Layer 8 of a small transformer language model trained on English Wikipedia (13 layers, counted from 0, width 64). Numbers have three digits each and are written without spaces.
A neuron adds its activation times its output weights to the MLP's output. To switch it off is to set its activation to zero at one token and run the rest of the model.
A neuron's activation on a vector x is GELU(weights . x + bias), where the dot is the dot product.

Input weights of the MLP neurons that the questions are about. A number n stands for (n - 500) times 0.0023.
n14 (bias -0.012): 792622529591430487362547598455587227358450529372817428398467691280449506397471519514689730520612327568445523484429294513594600227516610909549470534400502550226390343580554389391315431326663591
n30 (bias -0.082): 312447898673347688401355441402332909507404355306772805513397018223622225534644273385457422620533600502363528440377568435676115561471444502812723410482487425543486506463227614880307411581506849
n51 (bias -0.019): 365549539595678280504452634580374440605421540108511485450225429537405300551317455529734343501401551298707628248624655630684434636472660421522555674777516313082602560643494513222756625537294347
n57 (bias -0.033): 666472226540360468666225389507318736303502660643417658550502399418353514525628492688638547392446493685556608737692468333610547340365353570650394471560582557615599094273516503508914601655318323
n62 (bias -0.042): 324543490506533607776506830323528683385527483353394571888624361224458191588674857428242473300594597648495465589559442580520630248501220558460576508445374369473321615635625454447699368532545522
n84 (bias 0.008): 541442640310459556286602539491274341276491386473580439437559524395479372716438619419595605468503385553628620461357297686771515596656296720387660827481625745484591480513519403399569621263719448
n99 (bias -0.116): 504486345408424343332375430525439560462478694582371448507657676594561331722667287416519425335365578720406615452795746210710803612215372254346588621620540368292364393698450494898476498474507534
n105 (bias -0.024): 546363618175510533451359737783370519691555517409534496448532343420478285382346354492496150459696669788371281320712477456835680740670479454517463585693452633191467958577737580422635339441726461
n106 (bias -0.006): 335261496458027450407384653339544784584336386673697423403517301375627576556604506593561665514773196674595522375655606359306310423475476617723563317519790526580605619319531274558370671487372486
n108 (bias -0.012): 833201608361422626860330359350365557372382533601687443468508382613419433550470739266395401400465789475646559684417573581322591410368381487697469618291589599422477412628557508572494670636246465
n142 (bias -0.000): 673305354493628582547482352171591656588581388282662752708619309421492514464548391580530357408642692236341313581344567441583414413516642436733536514803624479407650597548447487611293257472625719
n145 (bias -0.049): 507559276498393499643574216317489411449509373451329687548526223621578675203306430242520622762564223749610837541604642359605456526463205615456622478663556423639607441605740578478660392443422326
n162 (bias -0.021): 518678465651408497514602729499520544614524604265658438501471472366451231404704606601573543369572412412430309502733498551459322263603493659411336607512517577358445750436574416339375454237713584
n166 (bias -0.029): 480327616300298450405321424496542383574491329632512601571469332675607812512326654431238744363762673371573625475665520618751581501335368388456468465653529407427482643563574384248757460577416317
n177 (bias -0.016): 465331485486770663304582761431572295441476493463741512436773534518696652674766473369662507544513397372686330589399471697571419364464699603582474328412455415340601486332154298434587377452554454
n189 (bias -0.060): 384339445646419334667561951263524434405538456409525460788533368540382363596469468458400585407429397487646425438364570611391641433569486479507401300328446501664644625528609485749559442510439383

Output weights of the MLP neurons that the questions are about. A number n stands for (n - 500) times 0.0031.
n14: 147594691726202324433432608811332425516471417414523484476392673259815598447414786487659721423694555389408338395400392547441416653560543721836532420543458514467562561561343448388668368270512490
n30: 229668887580450081593301748260534881512743453557600281495178346468980748536372597318556616420406147607369542557826810070525350504244390261700576248550424678475515455580586688641382560319623271
n51: 208387323572494564765451632509709681301673584518592246640885513446502619662557714555266502274548751323495463445475222484313369452807505411393457747473449666339335290655415636496440470255755430
n57: 508509457658662496473335742572732362356682202249300595661372443395455366668807432551230358488374761266466450514516566517539761465480665365829681539205706694427473429622301575521360443508458423
n62: 570678590659597527582523437763363547448157687800334581248461412514636481768514611363527283674808654223719504478422645397434427559457556550640469369424407417602662452283442093467399384833276458
n84: 571736758503286618478644427380554594573485707448374625493540409496540475634515783581316518391631638476313810367505556360349299195505594431359211504656363416613528271406580755456432347557553523
n99: 365548599320587340451350584326662167444294294563639396606281547616488323525811629220620592653614357409594410522356712638553373757586732058632896249081867802630540333331471744273600427630549494
n105: 687698785605584384289545271683693169609568495384364561473594426245430614529602395706429642688405456451361411478294732451599668124117598914676387706628300348354421238484847258676341509602605497
n106: 169427171347345626553515344516649355599514439525485591588387586605659312511577728614562566386442548459301693442443305565647668364534702595582327578604103479575484445302518449443638405633525807
n108: 297923603712441506556635605653718335536304682426291378522523720725437343526454564457615653291723407500518331436526433139593323653556730535448552537391570184558393462306333385524596476365724536
n142: 477567571738245494474618447511258416481504375628327388598490487596534547428439610168532528442460417815254745543431552371501576431410617590501499370550516621420554399544445651682584442535658369
n145: 458684361427253770649324395542551673611277833465262202547306647294580579743418474511629728565593602146529507516601518446491621587247440402607488525325472289562461636408609346534729486675399396
n162: 297612540499566461443442238503414421331525518463521387596152617503468149873572573481443529472464350452499527790696589639389469704477562842604631569484348374531549503315571235569631416330513505
n166: 849369440921554714636635390405520412576466543479524325442723434430631290532543364728589500424188607416372549413754469323485545456501438273378309477365311544529543642371443601714511275451511730
n177: 694356374605534457454439643566289420496589436458515457193587566636595777503533716725615234343485497361370631684372561375590467614341543550548644524597561637562367300541339413868557388261299429
n189: 340574404399359455546371175701636401698496520485443252485315614513467408771724667513498583602763276475495534523648520450425465716418535384577470329485401415476305493481374439490808637585578617

Each question names a token from some text and the token that comes next. It shows the vector x that enters the MLP there. A number n stands for (n - 500) times 0.0077.

Then comes g, the gradient of the next token's log-probability with respect to the MLP's output, scaled to length 1. A neuron's effect is roughly proportional to its activation times (output weights . g). A number n stands for (n - 500) times 0.0011.

"an", then " E"
x: 315705447810585647392547438411429558531525299434427298564525725599526434495496372712460405384718433361517370574378586760405488432430298541660420574335446380518460550472715651432536484575457488
g: 434498562425618458474407625582673498394613723744407467361462649599358704479518432374402484435563646595472309435529553711501459545369528646383540569214473566600327462513658402431514355447569259
Which neuron, switched off, raises the next token's probability most? n189

" Af", then "ra"
x: 353696505734577754417562377429462509409678295473520360414525810530530513704544376597466384397650528431516268468282541706375488535427311371671328611426394481583405561495693609527585475551446378
g: 619462519253496482578527191419665343562501563555432242653656519441593542563412677554602491424477485581294461256573368434560499478603448389559518530771542377514631485568590642518271555560523405
Which neuron, switched off, lowers the next token's probability most? n189

" |", then " F"
x: 365686418683678581435474318465513437444562431513528356476432686671512494520493321464499343388699430352534425553345563588524469462465289699659469618357431411578381584500788660486536596392502488
g: 484529560512555784453472492499546677344519833577486544299535538452553559527556673593535514385524600303277413289452687502314528518526341535440470415533478409456544683470516406675325463563251510
Which neuron, switched off, lowers the next token's probability most? n145

" W", then "ay"
x: 341516422680644697438466318471440441412594360575451346477646826602682532606517304572492351314613378420561408568267580477507455534464325415695396575348590495624360655517615619415550558624445475
g: 554494418461465539460184541504633479447489382316433802331469523429558434382517525720501311470381688560456363679422571623638626631412528485686402517513408589437757627506330400566511404457472583
Which neuron, switched off, lowers the next token's probability most? n177

"O", then "'"
x: 349617498687527475378524308475482509508705283488475348422576824497537558641515342688481367297741495456559357454302516853488462410448324461663356559432457562476429563450753609448521540510536504
g: 384442619378489412448470452707547585589418532281573469719387372584473483480630594615491544412430609593542667455517760447553415648492217499798461615330470406450623575379388486456496311380365586
Which neuron, switched off, lowers the next token's probability most? n162

"ey", then "n"
x: 471548512644662644416529277496416569543625329572536338401510864611558576446427458722413457388665480423497428582247427605349467375470301545680382458283597444515406665467639618446576631582435455
g: 381529533514647283530430570502562437538551373703186440463480638613458607543510580426436594660554392510409570265580532615542752547249597686409385496315474436441624407433487633356476408538697465
Which neuron, switched off, lowers the next token's probability most? n108

"|", then " "
x: 332643422799675552403466334527454487518549413564502367514511628669460519560459364456466314460671504374491432688283479521582514457462310584687439666304426389632445547482721642363514538442477515
g: 623479441714393546314449618324452426663566259516329496313514483513654633399320271315386431549544388631486518450601398521771446474601609410470654554531611508461619546538647471333549643465558609
Which neuron, switched off, lowers the next token's probability most? n162

"ten", then " report"
x: 433614483612581602384526303475398521531565453553528471450473793610660500441446367633383282317641479346432457555362580652505545487495323483712286593414522440434335538361632765456582547627553556
g: 392507635605476354473387532389529458505498403343607501319495327541471632497565542542631472582332671749333448376422600290550734606511676610503475487464341485592655460317678356556410302576556668
Which neuron, switched off, lowers the next token's probability most? n105

" inter", then "view"
x: 261531446634588659283564445437466530495709433575595408369527879652530430632516395616408294365487430423524452591320533456374335602591373466672322601427420522591524600424672724393498433520553508
g: 563559646379452477537444534427734630538422644509519501293513593772400537493507309552546437216620646407447362385502439348599406571620464729449554454555829539569378435544384428413480410442550358
Which neuron, switched off, lowers the next token's probability most? n177

"T", then "I"
x: 324583440661560488450451241528507508525686395559518348445595874672590450565459266606461334344762464528627365530319538604512461485548325378575385537373433462567471546554732594518515549572411502
g: 169294599485549332647617613580513621364524600579454515565631399364552528525405526269506459349679287475583470561399358844492583477638473503542461473468463513563453589485565293523470596419685482
Which neuron, switched off, lowers the next token's probability most? n166

" down", then "-"
x: 397543451605527667372522334553386564662692410507571367402609817601580424606428374595414333191585338445555525552357559552458393585429349494644425575362626431549428604373655700328489555643622428
g: 417529790636589474405563523507483710658344477531670436481473438379445283295528544402406402465612589486574482433475461358656450412749530499379619325450494653665272490544740378473421417614562457
Which neuron, switched off, lowers the next token's probability most? n84

",", then " and"
x: 478628334606613575416529304538577482437512434559475462435478773566582446561526340579302419391785375509540335629268520599376538445445367646660398564412535482458422540449736690408699524520391464
g: 273416574606251634425504517496413561693456491421532385255340764531596562576467443772281460487510432579411403523500538466561549531637496449483222307480519616496580481422689572611656474479591556
Which neuron, switched off, raises the next token's probability most? n57

" A", then "sh"
x: 282601489620680635422557314461437447424695324523569335475568688639559470670540296608434392401714479423559313564207508676474426420490305419631402631400373532623425555424729653477595549553519499
g: 473419435332590607487746337411395486641610633380584402546731528556394681600320689308464593460566631401468728549506424580252357528411472486418241518487502472428430577424560515592609494672443425
Which neuron, switched off, lowers the next token's probability most? n84

"ing", then "b"
x: 410608395610571667404574351463419476523691363535542319434504727609692414471460394734438388400699443367446448596281564737453471394479296571699376563299429537561355526451630654390548600586586493
g: 606415511485569567547514523515431527434535287638617675462612468611497600609384354470497697480505385355497589345379503416428390394311398235602362586589521615610793432403540711429281561679591430
Which neuron, switched off, lowers the next token's probability most? n84

" P", then "eth"
x: 344551509762534622434538307441449448393677256497492434507527826571584508745422342622505453315675488431553344530162650628518534424480305398609359504434470462621482556490686655462502515559454435
g: 464394222373544406625648511538358579627760457383413603545488529622387509608492474590601654419514321361397675482473454434504393384503594430523345610291541655576398366385475461500759529470706671
Which neuron, switched off, lowers the next token's probability most? n189

"ic", then "ated"
x: 328515412794405603349541329516532463523624380471601439473441760586550414522430504741423365576658460388379414507358557599462444350535354599665318562404596524519342552421715753517584448523452489
g: 403516596526502443496522495410627565500565263491586570530310578636615600713459646319547669482320374462397646608481616302533377409569453132547459316547557389553467692430567631616365475488431608
Which neuron, switched off, raises the next token's probability most? n30

" P", then "."
x: 348600468743642602439525268512462473374713309530505502532496783568622559684474331620483476295654455461546318529089602593452538395446319391614409489449519463591425537516697610428530534568447474
g: 480223591401455700445538414529528430339690356389527404584460482522559371392556318659482470574418404646683440484343375551813643474768621569370635570452478447391409379552660558510527564396505498
Which neuron, switched off, raises the next token's probability most? n189

"eth", then "ion"
x: 386597467735529626491555360523523583470539246636593305412503870620576515519472344699472348365695479339534394615381534681472593364404286520636350453375588409421482534438613652482540466572413444
g: 599545664683283534336558485483388447597581221307527529504624510682593348277417430505651507549511497529415419546381445488427564430527447379611745511580704472469704607401596431275382654530434523
Which neuron, switched off, lowers the next token's probability most? n189

"hy", then " used"
x: 362576481664518591384522321514495572474732382536633356431502826491595558501512328698389360401721459340544359498361467756425506424419382554676239570364529501485438567472717653445584453561528419
g: 474332676717239531427492471499487453620308390566437518422588468426588466263444316522464363579327612598253710573600492471696481563475525466715327556576483529548560564351530511630667400444593624
Which two neurons, each switched off alone, lower its probability most, in order? n14, n177

" Jos", then "ep"
x: 352608513679520588408570368500408387471490370613422438568436704637678426712448352669453490299655419314530376528160550613389577534552373432633385626439568409373439512397662767348624560562538542
g: 692469562588519327492579374277530465397497416446514654526588420554702499298610705576438427376420683349423372328488469243637576635605451701652521628570575633484381330520416610416365555459443544
Which neuron, switched off, lowers the next token's probability most? n51

"ey", then "er"
x: 400536498668588637442524310407427544548625274532546336425518810624522561474397418711433441375705510395535496581245431621422481412487317554705362406321597440479428672432697678444612596560473389
g: 553703330571594514667604363416480431560415423420404507513421547535606230467502741541592438324422395473495614637424519443578567481657508327612289305534400681750384574590506447502558456493286681
Which neuron, switched off, lowers the next token's probability most? n166

" p", then "ries"
x: 380552426765447703382556281553464502393704209512505423475515877581580443745445413586463393381579516415484417451233681532489470544411305469606349479496397371610557515543660621491543527557491499
g: 521605389323285579484487495453747191426431611554416550380505604515389283285726569511535522593528635643662547497417562599440523372444488311439523620495603653642648467458632490359478515564302480
Which two neurons, each switched off alone, lower its probability most, in order? n99, n30

"i", then "ar"
x: 316534491767446693406518328495477488530548332376649347354506796554589476557477365668441418434718438418544370570406611650481394366564352565688321548442444506463363518463685725500528501579440491
g: 490591549615683525641542591365541656398504489570663527438428551786516582743534549452433462428194387447457414519563666281479474646492571325401390438477516547419324458535281731496418332501566409
Which neuron, switched off, lowers the next token's probability most? n30

"im", then "m"
x: 345564458720515671511515438452403525485629247531568339509472972594557633549469440589421431367615397438450419584331623581313464415579383504669349506351509445493377488390707727449594502566366392
g: 537552524327565323418648417429531733620597760605383387360723418369325582501396589644451630432426357360332549452429310379440366465477552537672474565426496462538696616487635526381631440592633521
Which two neurons, each switched off alone, lower its probability most, in order? n57, n108

" |", then "\n"
x: 288659427671630502362466327535485453486516429537554440474408687628608468593484334534395408359692415437556387686266556540460484447380331729612478584389565462617386566417770687424491588439466552
g: 303576584272406498560655452611271471640619741481767432430418658287587580519594462628570545476411409440611533594441657562650394514407535527401266500622614440379472424442460549489371609325366494
Which neuron, switched off, lowers the next token's probability most? n14

" |", then " Fran"
x: 362678443637653508390469310520482449435541420545551424446434715634639499572503329558422407345714411439548356668270565579451472428389308753592455559379508485601390584446740680443464595457462515
g: 578469511384493545771546323389656547369364567574289524824403536703228434580685483420653453414537546418404586423529413579512568471420536496452436612655472404393509336561476541575648365585301526
Which neuron, switched off, lowers the next token's probability most? n84

".", then " R"
x: 402559347659665559462485203501422590447530400586435445436480825671536544524556358570400429341687446465487357665305527634438501452405350632696403477378567477434469548558689577459584631512427437
g: 529655441622682536556595407435656417397345514438416497646578460474420595573512512494431450616454565408577595549563583577441370508357478582545454488498646568415415107494364760674176607449294541
Which neuron, switched off, lowers the next token's probability most? n57

" became", then " most"
x: 322692473679519510369544330529484515612503445554485327533486702633605353560462381539291342433694410392506488639280547632429575539500355570604359676505462438455406513380681755347618508491567529
g: 293615407586398567549503509482528444545396368579675495551617382517568458404418498529491400546495688704425411482567385400670457376199472612322386627643301335732534471649420582667580527508363694
Which neuron, switched off, raises the next token's probability most? n162

"ort", then "ed"
x: 250608340671451565290546428544541383599674287573659404456482919688613441360501490665438346356601390412444487529353532655363492493463422536698309456360570422542415525518684628541620513531482442
g: 522547446669355341549483459572617500549417367491445642493465429775691376448597584511555579403531633508532496511572410517704361503600484154466516252533603567386621457429434630308587425472251668
Which two neurons, each switched off alone, lower its probability most, in order? n14, n189

" to", then "ld"
x: 290526407622500503391521253645539527486559331527542427489498735580468335553587398606329221390637486381555502597314487574439597575431396568668358632522613518565492509414659740422570531581487473
g: 534552584441470451470485364577403660464793464286310613306610352644362620560680579522663628383526506432411485408343474475655635604293498181486509446449537472573742480438536511489471492628498487
Which neuron, switched off, lowers the next token's probability most? n57

"ut", then "es"
x: 290534359711503597328498474462497462540585357542596276497489740670609475423474345710525328312718406401569432663351534747488521531522341442605381503408473535556460641410698750365538501554444363
g: 588439202483511479491553535483528430751344288535618573489515567574267649520679691477692385618492503364598367462420408445276299533609474531417728402399549573524482468352511613432532483539693567
Which neuron, switched off, raises the next token's probability most? n162

" of", then " Ad"
x: 343582413658532561406536356473536495487608394520590384490531683572510335650500356610344242411686412346539412558298586699463518510486331645651423571425533573526424468502747724366525491604494463
g: 491479343405590290390320497535464504627364602588471493484468800543347695626454671504531594283642618542505378644524358617387280540606452510527464509267675495558546515409736357566404491428543457
Which neuron, switched off, raises the next token's probability most? n84

"oth", then "man"
x: 405690441691564622487498338567475531557557270644586297473527850580659480425411407709462394304718423420549384609307573622346561424412283520592324445358669524583427557490634610430545490542424387
g: 450529417290637562554407592484396571444689471515686527285685603618320522501597514636509739435430427356393649473279223395530356363473501274542480606604410468562604536565569639562583557567478358
Which neuron, switched off, lowers the next token's probability most? n62

" St", then "u"
x: 347616442624600657414490295470554410377757274638515357559510752708670516560453411596391373345711408380479352647279535419511399521556339458643392557324520329586430595523664625477535541533579519
g: 594528398452538693251522526556358405398437432468328407499322396493567532615566416601516474802695483619269465380301637542644673474407392392610599336483487468400467491622419604540625670674508528
Which neuron, switched off, lowers the next token's probability most? n142

"ly", then " c"
x: 339575450632491516324514297571504498611598400540557309485584822574619393514476382745397349336621358387497419549467483665432514494510390628637301634455509502458442498371685777407541490517550492
g: 644417556611746423460719356302519447428385436409471538536325548452500350466571436471467339652426739422321498456619456641457688461467407691339363416316562462641549477546697439674543593512474667
Which neuron, switched off, lowers the next token's probability most? n162

"echn", then "i"
x: 229607433781463520470503447526623511473599375504660366457412897602604547519361455645433283531686414408533424573278611666401440647371384465575239438357442509482423541446646672442626532525561459
g: 582324383663655571236614520533385583380421361481536515492543474601456441578318679303661718481526471580389487441442417509253390612466594368578609558416714569349483636629486655473358566457645384
Which neuron, switched off, raises the next token's probability most? n189

"der", then " to"
x: 325704466662431581420505266463540509567636246537600402431480818497533477483439368700385432373695451405528431615431553652416449373479290561653284534345647431517503555476679694416506549554610534
g: 565389502536385746316473457614511425564464538519447455350532463561242392273551584496533553470373553829404738535323495589687561523534449748487403471555404645322472528437522467384460556726477436
Which neuron, switched off, lowers the next token's probability most? n106

"f", then "?"
x: 335570378653513579377473311497497454530758281560618416453574852508696576509580391665356340338664458443533398498332585684481506453419343531666376493335600578490410454486699631320545542572536423
g: 498372483511428534606618509423546657615394432558399423489445674457664413386348428412571522396481342389630412544448125823350464255576674662547613520535583479535459665452499434454599645510485598
Which neuron, switched off, raises the next token's probability most? n177

" of", then " V"
x: 421622378700617588388543379474553491462648374536510331452523706593556354659511371650433273435679394355532394519354570756451519462494325614672449587337453563557406492472735636328492421624497468
g: 366617469513757272607345415431516436352409507544501549634485473444651444622567500637536517458539552361652319502449271380288414493810643460552449630497410550411678392478488403641531715528379557
Which neuron, switched off, lowers the next token's probability most? n162

" j", then "ud"
x: 365571423600630598372602280506428455530604262533520345385477781697560423712438409695430379407707455386512295527352644558490460504446280408617392593384414407581523481513544699635552555604557568
g: 531390502534562593454352498504521262463460379402567579548422378789663609642666377680468431447459500621445602522526515727672364494583671483413493604441471545218374313481272658497466526330527517
Which neuron, switched off, lowers the next token's probability most? n99